Layer 8 of a small transformer language model trained on English Wikipedia (14 layers, counted from 0, width 96).
Take only the direct path to the model's output, skipping the later layers: a vector added to the residual stream pushes a token's score in proportion to its dot product with that token's output vector.

Output vectors of the tokens that the questions are about. A number n stands for (n - 500) times 0.0061.
"ane": 578 423 347 542 464 470 601 376 452 590 529 388 526 559 454 456 560 518 416 576 472 475 514 450 402 448 443 571 467 362 648 570 514 609 534 364 500 525 318 395 572 421 647 358 351 317 559 638 398 502 581 570 665 694 537 703 437 468 426 674 430 471 492 465 495 549 544 494 497 566 645 528 647 359 452 427 468 667 306 448 445 467 451 580 516 567 555 452 461 589 581 528 608 480 317 365
"巫": 716 414 206 575 442 420 731 384 361 692 614 268 731 662 433 291 734 505 835 524 699 226 705 360 497 766 152 831 579 169 675 698 606 706 701 302 299 836 150 282 918 338 250 280 89 320 743 531 157 144 754 639 677 973 334 784 338 365 319 728 260 204 658 376 673 799 718 251 778 718 848 476 656 449 253 366 673 721 167 521 339 318 430 775 299 310 454 247 136 869 374 270 866 447 310 218
"ric": 570 489 456 448 462 400 577 524 534 485 547 421 524 439 418 428 642 486 604 456 732 437 544 486 472 571 491 524 480 325 421 570 610 523 633 518 460 620 288 365 481 450 477 435 379 453 640 671 472 495 522 354 539 665 511 555 574 475 439 469 422 455 674 472 634 563 569 277 581 523 637 468 534 376 487 382 548 546 274 493 345 467 333 620 495 385 539 550 522 547 439 393 614 397 558 544
"con": 613 429 361 514 556 577 464 425 431 464 482 492 639 479 491 456 615 564 565 516 501 393 507 431 429 506 453 631 453 447 582 459 475 606 531 477 402 593 491 471 609 530 454 465 522 416 542 431 539 505 543 409 499 606 430 498 527 487 587 513 535 485 540 508 561 470 568 468 540 519 538 393 545 436 503 511 609 550 399 479 442 494 523 567 495 498 491 470 311 669 428 576 652 415 491 627
"ez": 584 619 418 626 420 511 590 501 515 519 472 319 418 558 585 439 564 500 424 483 529 449 522 499 424 533 482 638 442 353 576 397 676 478 509 478 497 616 363 388 578 447 519 470 483 417 577 517 459 381 459 494 665 736 481 639 605 343 494 628 474 436 500 352 550 489 548 499 519 662 665 520 539 480 379 511 619 643 374 516 470 398 483 562 439 472 470 485 314 607 519 533 691 482 426 481
"ious": 464 378 408 643 312 489 715 490 657 516 467 262 471 507 466 500 643 418 676 519 558 482 696 422 542 655 442 641 499 431 565 583 606 636 554 452 442 564 411 253 668 540 443 537 343 634 551 420 404 369 539 482 589 754 474 619 627 449 496 508 515 394 632 489 496 616 547 402 555 766 528 424 731 529 518 322 582 636 322 349 378 403 589 772 395 453 539 389 350 599 529 298 606 425 361 486
"---|---|---|---|": 493 419 357 411 510 389 621 609 520 608 630 506 491 427 514 472 667 536 508 670 674 396 583 571 527 583 413 746 436 331 638 583 597 743 585 557 507 554 516 336 547 392 490 567 317 415 585 535 293 444 594 460 453 675 389 532 379 437 411 629 462 391 569 534 467 557 633 402 523 523 757 574 517 615 627 501 523 513 393 457 348 452 492 633 375 513 460 527 441 671 533 324 572 461 502 370
"ography": 613 456 432 568 439 497 607 292 497 573 551 375 594 568 488 404 626 398 536 426 579 414 675 426 543 485 365 459 435 383 533 688 594 540 553 383 385 671 580 401 492 350 381 384 332 396 625 659 391 456 534 471 450 721 530 466 580 345 432 605 401 397 647 533 625 519 522 205 513 559 579 400 520 343 479 516 562 611 295 450 529 561 420 671 440 245 356 524 354 663 499 425 693 510 659 325
"erie": 666 529 468 574 286 591 642 373 504 605 546 365 610 469 469 313 526 492 416 468 543 493 626 515 504 574 459 519 538 289 595 645 478 536 475 371 524 600 466 364 697 556 466 423 412 352 468 487 517 366 625 421 542 700 488 485 503 409 404 498 419 403 615 548 577 603 564 445 630 556 692 517 760 481 428 369 432 688 336 547 489 451 487 542 476 392 516 430 468 676 425 401 721 547 451 532
"son": 448 565 414 572 477 533 489 426 430 563 572 466 420 287 559 489 671 474 534 401 484 393 475 429 434 526 484 579 463 424 600 557 442 463 503 502 469 621 563 417 653 509 328 489 366 575 488 496 416 435 552 428 404 635 519 666 468 505 580 572 362 465 616 436 402 474 530 514 515 672 564 508 441 488 538 497 558 544 360 547 378 497 610 600 486 436 566 444 374 611 448 554 600 480 533 370
"don": 429 441 310 567 440 490 492 433 567 525 623 323 641 537 405 456 457 524 432 501 615 402 605 381 584 509 460 668 476 432 581 440 506 557 469 549 250 572 498 377 479 408 508 435 474 549 459 513 437 441 554 464 519 638 521 540 374 506 398 501 436 479 471 449 403 592 549 429 560 460 635 576 478 430 499 485 581 590 372 572 429 465 463 574 434 534 507 416 355 606 491 460 632 404 592 507
" basis": 619 463 475 512 437 479 568 407 512 519 627 395 570 539 437 465 613 470 530 580 618 339 597 479 398 618 302 618 595 509 578 452 555 526 741 452 380 599 435 417 586 498 353 311 471 543 677 556 317 357 470 506 540 571 488 681 499 419 427 702 468 422 621 506 563 567 586 442 548 444 518 527 472 361 408 388 575 606 260 432 438 476 510 703 362 499 494 503 270 661 592 396 635 513 467 507
"shaped": 519 568 342 395 655 500 602 406 450 524 586 478 625 518 353 443 649 443 589 560 537 274 650 526 588 693 318 684 461 463 651 621 563 562 512 318 419 691 501 309 541 331 452 417 275 452 708 483 340 337 648 534 478 711 439 626 379 428 414 735 502 471 542 393 751 588 620 316 509 510 624 564 551 442 547 458 611 670 357 440 399 359 401 569 387 483 504 411 192 641 503 475 649 568 496 498
"ria": 583 411 339 616 575 468 580 462 527 503 533 456 475 539 564 405 663 518 631 526 589 448 511 443 430 514 483 555 519 358 476 554 606 636 591 377 397 559 347 328 537 445 490 484 324 434 576 513 479 418 631 460 567 680 386 601 436 310 327 445 367 423 626 352 673 637 584 381 530 552 616 541 568 245 486 429 517 572 288 418 404 426 506 560 419 479 589 524 334 481 487 443 676 365 493 448
"gastropod": 629 574 195 474 560 567 614 536 424 437 673 335 690 465 541 431 488 665 582 363 665 380 648 533 519 610 341 695 545 446 713 559 561 620 560 350 297 700 232 424 505 376 378 393 202 379 693 681 476 374 718 475 682 727 470 739 421 355 315 715 223 396 555 393 615 625 650 213 512 701 535 433 492 452 460 411 640 636 271 448 465 541 532 667 272 319 318 479 275 676 462 451 766 370 432 310
"rs": 577 456 440 636 519 415 509 427 471 440 810 453 535 463 440 399 651 470 717 537 583 302 423 468 525 519 461 483 638 390 582 595 672 590 614 404 385 535 519 430 603 486 570 525 337 373 647 619 561 455 532 511 478 677 386 582 684 414 589 409 451 429 455 342 639 602 550 524 491 581 572 471 520 424 477 464 637 510 330 661 398 429 319 465 519 440 508 438 342 579 455 401 621 469 464 506
"–": 516 495 530 435 573 525 494 529 551 449 445 451 585 426 378 463 576 446 513 545 489 547 448 401 415 525 424 491 460 492 427 540 444 531 473 479 537 526 448 551 542 487 432 451 487 508 498 520 457 482 631 531 513 556 556 460 507 463 509 582 531 488 435 486 454 471 535 547 501 625 652 528 520 469 448 497 441 484 470 600 490 517 576 536 537 477 515 583 530 621 577 381 552 406 491 497
"aging": 583 510 455 583 398 472 617 467 607 485 648 332 857 552 502 400 554 569 618 525 542 475 676 414 513 537 348 601 554 337 676 624 597 602 477 351 422 658 476 367 673 464 542 451 251 446 524 416 361 430 517 575 571 633 516 580 448 429 493 544 328 477 564 552 470 736 574 360 491 710 445 471 584 447 531 334 436 663 294 592 475 471 338 511 544 552 451 440 359 681 527 496 594 550 369 516
"ney": 570 427 432 483 563 467 644 509 447 517 609 374 535 467 556 365 585 496 650 467 605 436 491 471 539 552 516 676 522 442 595 663 578 481 567 574 505 547 451 353 641 455 379 367 460 495 509 474 439 521 640 474 563 689 575 610 508 503 503 604 293 402 646 476 437 577 553 525 418 552 517 429 474 404 526 471 481 571 298 485 412 529 494 525 379 403 442 465 307 569 328 388 685 381 469 335
" Density": 671 434 311 525 480 385 532 441 501 598 572 288 716 592 522 284 575 503 604 403 599 519 666 335 581 590 351 675 460 487 578 509 605 581 647 310 374 661 330 329 608 472 396 263 319 343 665 620 345 362 521 439 609 677 374 663 515 254 368 592 426 367 462 415 621 579 650 391 548 479 695 449 593 361 350 552 569 597 352 415 431 414 524 637 438 444 588 346 370 783 401 438 783 435 380 474
"ties": 529 563 152 540 396 585 552 401 562 589 381 435 508 586 448 398 539 609 689 480 601 413 610 378 540 529 374 750 494 434 546 534 763 451 633 465 439 533 364 285 616 490 346 367 454 389 486 700 556 460 592 523 484 702 579 560 283 560 521 579 466 418 553 254 705 646 549 515 438 568 616 422 669 640 399 522 643 508 328 464 511 558 483 646 427 493 559 353 264 642 455 325 731 455 358 426
"née": 634 485 206 596 556 478 583 329 495 644 518 416 647 440 419 476 576 525 636 644 545 337 502 354 478 580 358 652 420 360 632 613 555 641 543 363 347 707 557 374 548 555 397 225 377 466 373 699 432 342 627 517 688 689 457 648 458 512 465 590 322 456 692 528 550 580 584 375 625 658 668 386 468 495 446 407 506 604 323 655 488 491 430 582 373 455 478 324 283 670 389 358 697 556 493 518
"late": 603 464 400 572 457 538 563 327 349 570 490 340 481 472 536 561 534 485 593 556 603 379 556 511 470 603 432 508 514 478 472 530 599 520 662 365 378 525 462 424 564 562 465 518 350 543 529 523 519 242 516 505 535 668 308 555 401 436 506 493 354 453 628 502 682 676 589 486 588 584 594 530 655 323 616 332 581 539 376 455 439 565 600 573 381 343 335 431 385 665 588 326 715 518 497 525
"test": 588 484 339 481 393 369 574 406 444 516 594 354 531 470 396 530 597 480 467 509 576 306 616 430 463 508 391 708 429 479 630 563 566 568 567 409 454 695 453 436 712 481 457 496 437 346 487 427 467 427 650 534 466 665 371 632 611 468 546 576 662 438 682 390 461 693 555 459 511 462 595 468 662 445 550 419 728 532 308 501 302 398 440 497 392 484 519 381 354 494 561 366 662 432 409 398
"ivity": 644 382 218 530 395 385 588 468 546 499 478 434 634 448 616 432 577 496 723 469 507 441 644 474 512 627 345 673 527 308 468 544 635 571 613 328 385 566 361 335 694 497 360 574 232 373 488 594 386 480 666 581 703 770 406 503 520 488 455 773 329 379 690 522 737 711 555 498 520 612 680 425 584 527 446 436 573 417 282 497 371 447 487 688 585 439 622 545 384 652 551 385 640 492 423 484
" Gulf": 534 481 402 495 595 534 587 528 517 560 562 467 535 483 436 445 581 461 648 454 560 335 570 407 422 575 362 663 519 461 524 581 603 597 481 477 459 651 417 413 627 378 428 473 400 404 611 450 402 392 693 422 545 571 449 561 451 491 515 592 476 434 566 459 599 546 628 499 577 606 550 492 568 418 540 483 580 557 383 595 464 450 570 637 418 357 557 464 367 674 549 477 634 540 353 446
"gen": 562 434 394 600 513 482 493 453 479 521 524 475 588 643 533 416 475 555 419 530 595 547 568 381 485 550 456 642 471 495 611 544 508 469 450 376 427 601 457 400 534 580 537 471 452 389 448 551 434 466 604 406 527 639 414 521 472 461 473 584 463 498 553 433 513 675 553 497 559 648 644 526 433 496 519 389 536 529 381 588 432 611 561 627 406 382 648 542 282 522 470 487 702 421 495 599
"ward": 564 549 431 521 488 520 591 572 560 541 693 437 652 540 370 467 587 339 561 530 530 482 451 463 475 423 402 636 534 422 482 593 590 462 482 440 332 594 369 372 502 569 371 312 595 491 544 531 469 409 572 461 514 639 384 522 479 401 490 434 482 444 431 613 540 589 532 540 475 614 653 559 464 489 640 419 624 517 442 534 401 458 426 463 380 393 417 597 536 645 337 597 656 344 335 431
"$": 555 501 512 518 497 453 543 412 504 553 630 314 638 510 415 387 642 570 594 647 530 511 497 392 528 624 326 670 584 480 566 615 417 597 457 477 475 591 243 363 612 486 448 440 438 501 713 565 351 394 551 588 589 643 506 568 490 444 358 546 479 481 634 564 524 588 578 451 526 436 496 508 652 343 483 525 589 500 418 612 458 448 518 612 389 468 556 521 403 592 529 500 743 443 401 389

Each question shows what one neuron of this layer's MLP adds at an activation of 1. A number n stands for (n - 500) times 0.0012.

n178: 389 402 510 492 566 490 574 476 520 562 635 550 586 530 237 585 487 646 542 523 291 541 605 594 441 627 777 541 569 464 489 437 475 493 558 678 529 646 478 581 318 390 402 474 552 508 623 717 508 524 492 578 313 575 588 418 614 344 566 637 370 389 630 492 525 533 467 354 544 641 458 512 614 534 601 483 557 585 353 610 599 547 323 616 625 375 492 568 599 484 477 618 554 705 515 536
Which three tokens does it push up most, strongest first? "ography", "ric", "gastropod"

n143: 596 487 470 630 480 459 438 534 513 761 548 552 394 572 503 558 494 483 537 338 411 596 602 497 597 566 562 344 541 454 429 337 540 375 358 403 518 538 509 335 487 389 542 554 416 489 586 475 561 358 382 530 544 582 452 536 421 445 545 529 598 383 526 529 464 357 565 466 465 512 552 475 453 520 350 607 511 506 504 425 514 514 442 404 438 488 560 635 458 390 450 611 452 477 500 496
Which two tokens does it push up most, strongest first? "ez", " Density"

n104: 588 698 551 369 573 448 669 528 550 563 568 446 226 392 482 478 572 441 552 475 614 661 415 633 681 533 578 455 594 372 453 483 316 580 703 524 431 607 672 465 531 625 311 578 508 470 506 546 588 418 350 450 556 451 584 393 533 507 507 559 405 455 556 482 424 460 478 516 595 546 375 459 536 381 583 504 481 431 478 461 508 548 390 349 413 525 568 319 591 611 423 351 289 599 537 640
Pushed up most: "ric"

n116: 431 562 658 523 618 620 596 428 460 481 506 392 607 455 423 614 676 471 277 510 514 339 531 590 396 603 628 475 578 449 447 477 528 445 580 349 494 338 441 456 509 610 480 569 387 689 512 507 640 408 506 691 613 378 433 664 528 515 495 552 515 569 559 443 563 355 510 548 428 438 537 428 556 549 503 469 487 602 418 498 556 565 524 596 378 485 362 483 357 560 491 494 511 509 481 448
Which of these tokens does it push down most? "gen"

n114: 479 475 474 484 389 510 584 478 510 727 473 416 402 405 508 674 421 537 500 576 536 457 322 504 307 501 582 579 523 521 412 575 449 364 357 466 528 538 356 560 520 554 428 426 389 375 466 391 474 456 421 546 406 436 404 418 692 512 431 571 647 674 627 583 558 368 429 482 557 429 609 527 589 565 379 591 345 498 650 431 563 479 488 535 642 516 584 534 490 590 500 522 533 604 577 489
Pushed up most: "erie"

n248: 361 509 446 544 550 517 523 601 550 449 535 460 519 421 465 470 635 353 644 558 533 606 509 499 465 574 585 491 399 619 419 486 543 527 454 480 526 634 441 582 439 560 486 545 347 404 418 630 519 380 415 488 465 423 426 618 393 455 376 490 451 388 436 387 291 465 612 557 353 464 613 414 489 578 605 445 472 396 614 671 521 440 493 490 493 399 503 479 522 537 446 316 366 456 583 436
Pushed up most: "---|---|---|---|"

n103: 583 444 546 584 653 563 465 444 649 450 563 620 612 423 541 557 469 286 503 487 513 474 442 513 491 580 628 532 439 482 361 477 458 629 440 480 463 552 542 559 327 403 547 586 381 576 599 362 432 581 534 458 429 416 380 426 572 536 593 409 398 702 587 524 439 557 582 400 394 675 453 337 369 445 380 476 466 474 423 645 496 395 406 471 490 324 490 619 570 394 504 589 465 488 408 401
Which of these tokens does it push down most? "ties"

n90: 486 423 405 519 535 321 540 400 477 526 497 594 377 601 544 417 444 587 554 349 466 564 484 561 647 435 551 428 631 434 432 477 508 459 341 432 586 587 497 568 494 549 350 434 462 597 615 560 476 352 424 470 584 607 486 506 527 469 494 493 618 452 462 735 495 526 829 415 442 632 521 459 434 592 533 648 490 574 605 388 581 529 349 563 330 515 573 606 519 573 588 462 561 460 509 479
Which of these tokens does it push down most? "test"

n10: 373 458 270 617 510 423 566 480 460 614 371 446 462 666 648 475 571 577 353 292 613 639 578 410 445 643 565 486 491 518 416 387 430 412 423 390 489 487 501 574 491 608 490 454 533 535 564 495 370 525 666 668 544 640 487 337 451 555 558 510 486 676 516 572 523 631 474 487 493 393 523 462 323 562 511 492 479 436 481 521 398 621 458 471 437 501 604 425 384 483 387 606 522 551 485 482
Which of these tokens does it push down most? "rs"

n183: 401 528 434 662 358 502 400 461 498 305 416 482 566 524 391 531 548 362 423 518 474 512 636 557 521 565 476 442 593 460 342 361 450 459 533 385 435 543 424 500 612 596 441 533 410 447 448 360 371 513 449 501 422 606 527 467 537 515 523 390 410 409 603 636 585 513 598 539 523 583 431 438 553 545 650 581 607 622 687 456 372 399 711 398 605 492 535 485 427 504 491 352 445 488 530 581
Pushed up most: "ious"

n32: 469 493 702 520 604 457 341 517 399 695 421 575 407 501 529 447 518 490 672 440 664 507 420 336 552 385 427 574 494 591 511 612 562 490 591 584 376 538 433 469 605 473 639 520 312 467 455 589 700 516 553 366 552 646 496 520 432 526 493 680 410 498 493 428 467 522 469 387 618 574 439 381 568 445 367 497 587 436 530 558 455 495 431 520 625 396 492 495 544 724 571 556 539 527 487 663
Which of these tokens does it push down most? "ward"

n66: 527 502 502 572 502 496 400 552 489 489 523 541 449 590 563 484 475 495 436 450 471 629 563 611 661 475 515 391 574 504 523 585 450 416 483 292 583 542 440 533 592 712 421 532 454 421 561 568 536 594 659 532 528 587 613 428 457 533 508 470 461 285 548 467 445 477 686 531 443 502 619 431 630 516 457 409 603 498 613 362 535 431 549 645 575 511 605 554 493 486 454 539 570 443 460 410
Which of these tokens does it push down most? "don"

n211: 378 487 540 311 629 506 317 396 602 365 411 492 484 543 491 429 343 793 345 362 560 315 660 452 584 640 593 462 639 537 439 362 388 715 533 637 459 473 545 748 367 515 445 533 403 433 418 549 451 620 593 512 511 538 620 479 449 383 430 420 531 753 282 474 598 559 429 470 710 349 538 536 575 483 559 390 427 567 529 707 421 487 513 530 519 572 445 491 462 525 332 531 578 302 438 604
Pushed up most: "don"

n150: 584 486 603 331 508 457 546 481 518 430 341 485 475 509 560 501 375 651 648 490 548 502 647 401 427 536 545 407 706 445 550 476 441 628 416 582 465 558 441 538 637 425 544 340 568 449 631 492 394 520 537 528 559 714 545 404 394 408 552 578 698 676 592 562 526 636 498 471 451 435 452 419 681 294 339 490 487 478 568 542 456 546 464 473 547 441 411 454 433 551 428 490 497 450 450 498
Which two tokens does it push up most, strongest first? "巫", "$"

n224: 384 421 581 468 503 379 644 561 518 593 599 468 522 509 399 523 569 318 451 505 730 514 389 575 391 389 592 591 530 561 603 537 621 328 468 541 586 352 536 440 661 457 483 551 399 351 508 603 540 444 588 635 554 380 491 378 502 525 501 433 635 441 791 388 572 702 525 543 532 517 500 624 520 424 453 466 364 479 542 504 608 515 562 379 482 415 356 448 363 552 438 608 497 500 496 412
Which of these tokens does it push down most? "con"

n41: 407 587 480 487 449 605 476 508 375 820 480 435 525 475 529 645 695 431 551 354 492 517 465 631 502 699 241 486 341 541 480 488 462 540 453 575 501 389 336 406 514 590 579 429 480 592 508 563 553 543 600 443 472 566 503 483 498 648 529 605 494 292 561 603 546 471 537 479 572 610 490 554 628 489 666 496 473 485 463 319 648 552 525 486 444 697 426 427 670 441 492 485 390 526 407 451
Pushed up most: "ious"

n233: 506 462 428 404 576 584 384 556 547 565 482 420 477 490 483 649 479 556 468 481 400 637 425 444 536 565 546 579 466 535 577 571 348 423 622 449 556 561 618 580 483 447 410 419 415 328 363 542 553 464 454 559 262 302 473 581 580 644 516 451 594 423 389 459 376 370 486 543 457 499 435 585 514 414 431 310 517 452 545 401 591 655 402 459 575 632 453 665 524 538 435 525 499 640 633 494
Which of these tokens does it push down most? "巫"

n122: 622 405 722 630 400 568 677 510 557 466 455 363 562 455 569 419 432 686 411 513 548 552 507 585 454 586 479 486 319 474 278 570 463 520 540 467 658 353 674 452 575 574 581 504 552 310 529 487 479 457 541 556 464 669 601 461 619 437 524 333 403 495 489 622 555 602 408 394 521 635 462 453 539 472 558 592 436 539 507 424 520 458 434 382 564 412 532 426 441 477 362 484 426 630 436 564
Which two tokens does it push up most, strongest first? "erie", "aging"

n108: 500 542 533 416 539 462 359 525 563 486 573 349 441 455 497 337 336 533 503 516 369 519 638 369 497 343 529 650 556 484 500 512 560 531 480 403 584 465 407 509 749 634 457 427 491 557 475 557 517 446 447 600 527 526 621 609 668 487 574 617 552 523 329 442 473 454 414 551 502 551 525 443 377 620 581 501 502 503 639 547 432 644 402 559 562 446 482 621 421 607 593 514 489 589 435 507
Which of these tokens does it push down most? "ria"

n247: 534 443 550 484 566 395 528 590 524 414 465 638 473 466 594 574 649 539 592 604 647 514 366 428 539 397 445 505 577 618 538 522 654 446 479 574 356 606 475 508 476 436 387 429 519 467 575 423 593 568 638 601 671 545 359 481 580 489 468 550 578 619 594 600 549 529 298 544 443 405 554 383 541 481 733 538 494 627 432 586 351 579 556 458 310 554 441 481 568 507 308 484 637 363 382 590
Which three tokens does it push up most, strongest first? "ward", "ney", "test"

n53: 491 590 598 486 429 505 486 595 505 502 517 603 608 458 486 455 459 473 504 551 597 339 410 520 613 487 368 494 379 583 348 453 641 193 423 688 411 491 614 297 428 722 554 426 594 507 458 425 533 505 590 465 529 542 381 346 538 373 579 609 510 645 402 345 427 692 475 641 394 617 469 523 478 453 677 390 504 642 611 444 447 436 479 482 493 415 520 526 675 478 487 433 556 495 450 509
Pushed up most: "ward"

n60: 566 529 567 457 540 418 452 420 394 450 657 496 331 372 534 464 501 461 466 437 529 436 630 551 308 630 400 482 520 495 461 438 453 564 604 401 462 443 505 371 232 502 461 558 449 638 600 572 434 350 399 577 349 609 568 440 528 444 498 472 562 397 693 523 583 432 570 497 456 295 386 495 636 416 515 467 685 643 523 294 571 528 658 585 312 528 508 343 471 404 563 547 361 480 357 443
Pushed up most: " basis"

n120: 483 505 499 410 453 547 360 481 503 392 502 487 459 656 498 667 383 568 402 504 593 524 459 619 599 625 324 347 504 448 540 540 563 503 348 437 647 436 514 407 588 478 576 600 459 470 551 606 396 446 508 521 586 589 663 377 599 412 568 485 553 487 558 430 629 524 594 479 437 497 616 514 640 591 624 487 552 437 474 495 568 612 688 404 534 541 628 536 499 489 721 492 627 461 395 498
Pushed up most: "ivity"

n65: 522 450 427 441 591 551 618 522 511 532 354 476 543 512 416 412 566 511 534 407 525 474 518 475 487 394 541 589 593 532 464 418 621 478 579 537 449 405 426 683 455 575 557 455 487 449 485 543 256 542 592 491 593 838 488 388 497 552 525 552 584 568 545 347 479 483 485 529 320 479 498 466 435 416 453 610 545 333 407 602 404 478 517 525 473 608 290 492 422 362 593 482 562 311 453 403
Which of these tokens does it push down most? "erie"

n94: 603 465 403 654 441 578 510 306 435 451 523 277 444 432 604 474 374 461 475 465 425 546 528 461 613 467 399 469 314 508 587 581 491 351 469 447 577 503 389 529 524 489 710 577 552 478 356 275 414 488 575 668 467 461 618 713 551 486 470 515 448 440 704 597 516 356 434 352 587 495 508 510 574 551 517 439 304 545 342 409 514 561 542 427 449 419 462 435 472 434 416 261 570 625 539 596
Which of these tokens does it push down most? "ward"

n215: 716 361 714 436 509 538 537 509 594 393 439 509 596 557 590 393 641 353 692 520 510 643 418 416 419 598 632 440 609 457 385 491 424 506 618 508 486 658 446 492 570 460 308 497 584 419 471 420 576 466 441 501 509 303 583 531 505 362 578 447 412 581 297 470 456 476 421 396 515 579 477 447 270 564 408 231 438 303 856 587 477 406 554 615 596 617 471 336 520 340 459 394 430 505 636 621
Pushed up most: "–"

n245: 558 553 409 597 492 497 495 467 447 445 526 400 604 477 597 531 625 561 476 667 295 392 646 524 522 436 569 524 406 427 415 437 529 442 566 488 408 429 553 430 515 681 329 562 499 512 427 492 627 419 575 419 528 473 730 556 383 464 362 392 478 745 449 441 431 457 770 520 461 571 518 628 409 496 461 418 513 474 446 422 531 428 659 349 510 503 517 602 502 442 458 426 410 479 468 535
Pushed up most: "ria"

n140: 516 437 557 453 518 435 627 497 483 417 681 737 487 399 455 455 626 331 411 517 508 492 382 512 639 444 403 499 538 491 427 474 590 520 510 533 477 416 467 565 663 474 520 497 517 647 596 297 554 673 635 383 572 586 516 439 643 621 466 432 437 430 396 400 389 565 487 450 401 473 599 500 499 530 482 459 660 506 165 623 570 604 567 461 581 321 481 385 624 465 534 409 610 464 374 545
Which two tokens does it push up most, strongest first? "rs", "ney"

n199: 617 511 580 629 590 428 586 512 491 478 317 323 462 638 415 483 648 310 427 547 512 513 516 434 596 448 623 560 404 591 702 471 576 415 625 534 487 612 548 461 373 448 602 472 647 435 365 647 535 484 457 545 402 762 534 609 458 411 468 526 458 523 442 654 434 424 537 559 492 444 524 517 523 300 511 521 423 608 465 630 429 551 364 553 643 268 417 454 448 655 473 443 658 594 493 418
Which two tokens does it push up most, strongest first? "ography", "巫"

n22: 558 609 600 544 485 503 537 469 578 390 383 462 601 605 403 207 469 696 436 636 403 560 484 426 477 398 635 570 551 432 579 554 385 541 501 594 295 520 489 441 382 640 528 542 572 480 588 482 613 512 524 614 469 403 463 552 441 436 381 614 465 723 493 593 388 371 626 573 393 508 571 554 415 426 470 597 480 433 480 631 458 435 499 571 431 674 464 560 539 429 342 518 477 421 519 365
Which of these tokens does it push down most? "late"

n152: 691 339 578 429 397 385 679 525 413 394 415 301 490 391 397 699 506 441 512 536 610 363 505 484 591 453 484 397 443 471 449 415 612 425 465 543 628 550 543 527 553 558 489 564 590 454 350 497 574 511 540 652 511 826 507 581 280 435 635 692 577 791 553 614 510 565 580 549 487 389 420 584 530 480 511 521 419 408 439 690 348 462 399 349 479 479 466 492 408 358 487 306 638 479 493 449
Pushed up most: "test"

n203: 514 477 403 548 396 324 446 495 654 635 473 532 479 507 621 424 448 546 454 420 481 572 451 354 459 462 663 501 603 431 623 496 533 495 430 513 481 600 545 540 444 353 443 594 546 597 488 556 671 448 446 512 551 532 613 457 507 504 493 407 491 633 395 534 358 525 526 531 433 594 480 583 481 549 533 607 425 480 329 489 438 469 395 458 284 571 525 536 299 464 482 528 435 395 490 436
Pushed up most: "don"

n182: 541 474 376 475 686 554 591 614 590 560 502 376 250 378 603 465 453 467 638 516 451 472 487 386 426 545 326 496 539 701 452 533 507 311 511 482 590 409 556 498 563 547 473 523 361 622 494 548 491 544 533 553 472 603 624 428 532 442 471 455 403 453 441 390 508 440 617 598 640 496 581 498 573 460 530 524 518 556 547 432 598 485 423 563 598 631 519 528 543 550 328 693 562 594 472 591
Which of these tokens does it push down most? "test"

n221: 347 519 618 336 529 538 599 376 669 595 276 449 527 476 300 483 530 375 482 477 447 579 564 537 365 437 541 556 622 255 461 579 365 464 580 305 497 489 391 680 542 446 505 518 579 336 335 432 405 393 442 478 476 16 430 492 601 505 374 647 561 439 578 480 443 507 656 657 436 536 547 534 616 518 275 416 381 476 658 407 597 618 445 389 598 483 442 456 649 345 596 360 425 559 607 478
Which two tokens does it push up most, strongest first? "–", "erie"

n230: 559 519 409 640 682 465 475 587 584 667 518 378 547 465 549 683 572 492 537 333 483 570 505 651 389 863 620 432 635 468 619 715 570 415 534 536 551 393 524 715 356 285 311 401 565 622 350 440 497 536 748 568 411 601 447 487 556 468 385 513 542 397 522 395 574 380 288 780 592 441 564 610 415 480 533 470 522 388 357 718 723 480 620 294 550 506 400 544 454 506 455 379 580 527 385 522
Pushed up most: "ney"

n156: 497 433 420 612 372 473 643 359 444 420 558 412 429 405 459 521 530 363 524 470 385 697 584 500 483 467 689 483 533 403 562 516 454 562 810 573 478 376 547 502 446 400 382 487 389 721 495 466 469 591 434 434 581 492 409 605 442 472 605 532 588 393 618 364 480 334 617 585 392 516 475 466 502 472 433 539 490 513 566 518 499 473 475 628 565 511 515 449 457 555 402 715 488 561 548 467
Which of these tokens does it push down most? "gen"

n134: 398 615 573 434 494 530 522 412 429 480 438 205 526 609 522 459 613 531 474 556 396 744 381 253 403 385 619 685 614 499 512 561 663 378 484 412 527 581 548 436 412 388 546 424 486 343 347 731 445 686 415 497 468 586 492 505 387 464 459 463 418 529 445 509 417 478 287 733 430 366 570 518 658 480 421 462 386 527 432 667 445 511 366 379 548 676 517 438 476 616 496 604 551 529 395 527
Pushed up most: "ane"

n187: 367 592 600 451 582 501 483 639 468 480 441 670 416 494 551 283 660 668 324 499 500 451 403 481 380 521 443 491 502 516 505 568 599 480 487 378 556 613 542 272 575 480 565 462 497 485 484 518 522 438 648 429 566 531 580 575 417 536 567 521 690 428 487 566 425 587 255 525 589 305 368 607 608 587 549 352 618 479 422 373 471 566 529 531 339 432 445 454 524 402 600 333 532 543 341 470
Pushed up most: "test"

n147: 537 483 609 407 500 472 449 427 404 585 612 387 393 427 398 353 576 562 592 384 420 626 564 373 330 487 527 522 403 599 531 428 449 356 492 262 417 480 503 628 495 470 525 391 604 380 595 441 411 432 537 552 511 414 446 553 550 519 520 640 470 510 457 432 566 273 468 421 504 420 543 488 510 421 609 560 423 363 511 461 470 478 404 499 528 526 545 399 434 471 506 562 511 446 415 688
Pushed up most: " Density"

n190: 380 469 576 589 557 417 478 585 512 633 426 492 441 350 528 475 409 425 411 364 539 517 547 529 416 532 555 419 628 532 509 360 549 418 563 410 355 468 561 635 493 625 373 467 244 583 590 406 429 569 488 365 481 313 429 365 374 489 532 471 370 461 457 539 258 563 571 498 431 642 328 482 451 450 504 551 533 504 493 418 639 424 558 549 553 514 506 542 641 617 572 610 411 620 517 248
Pushed up most: "son"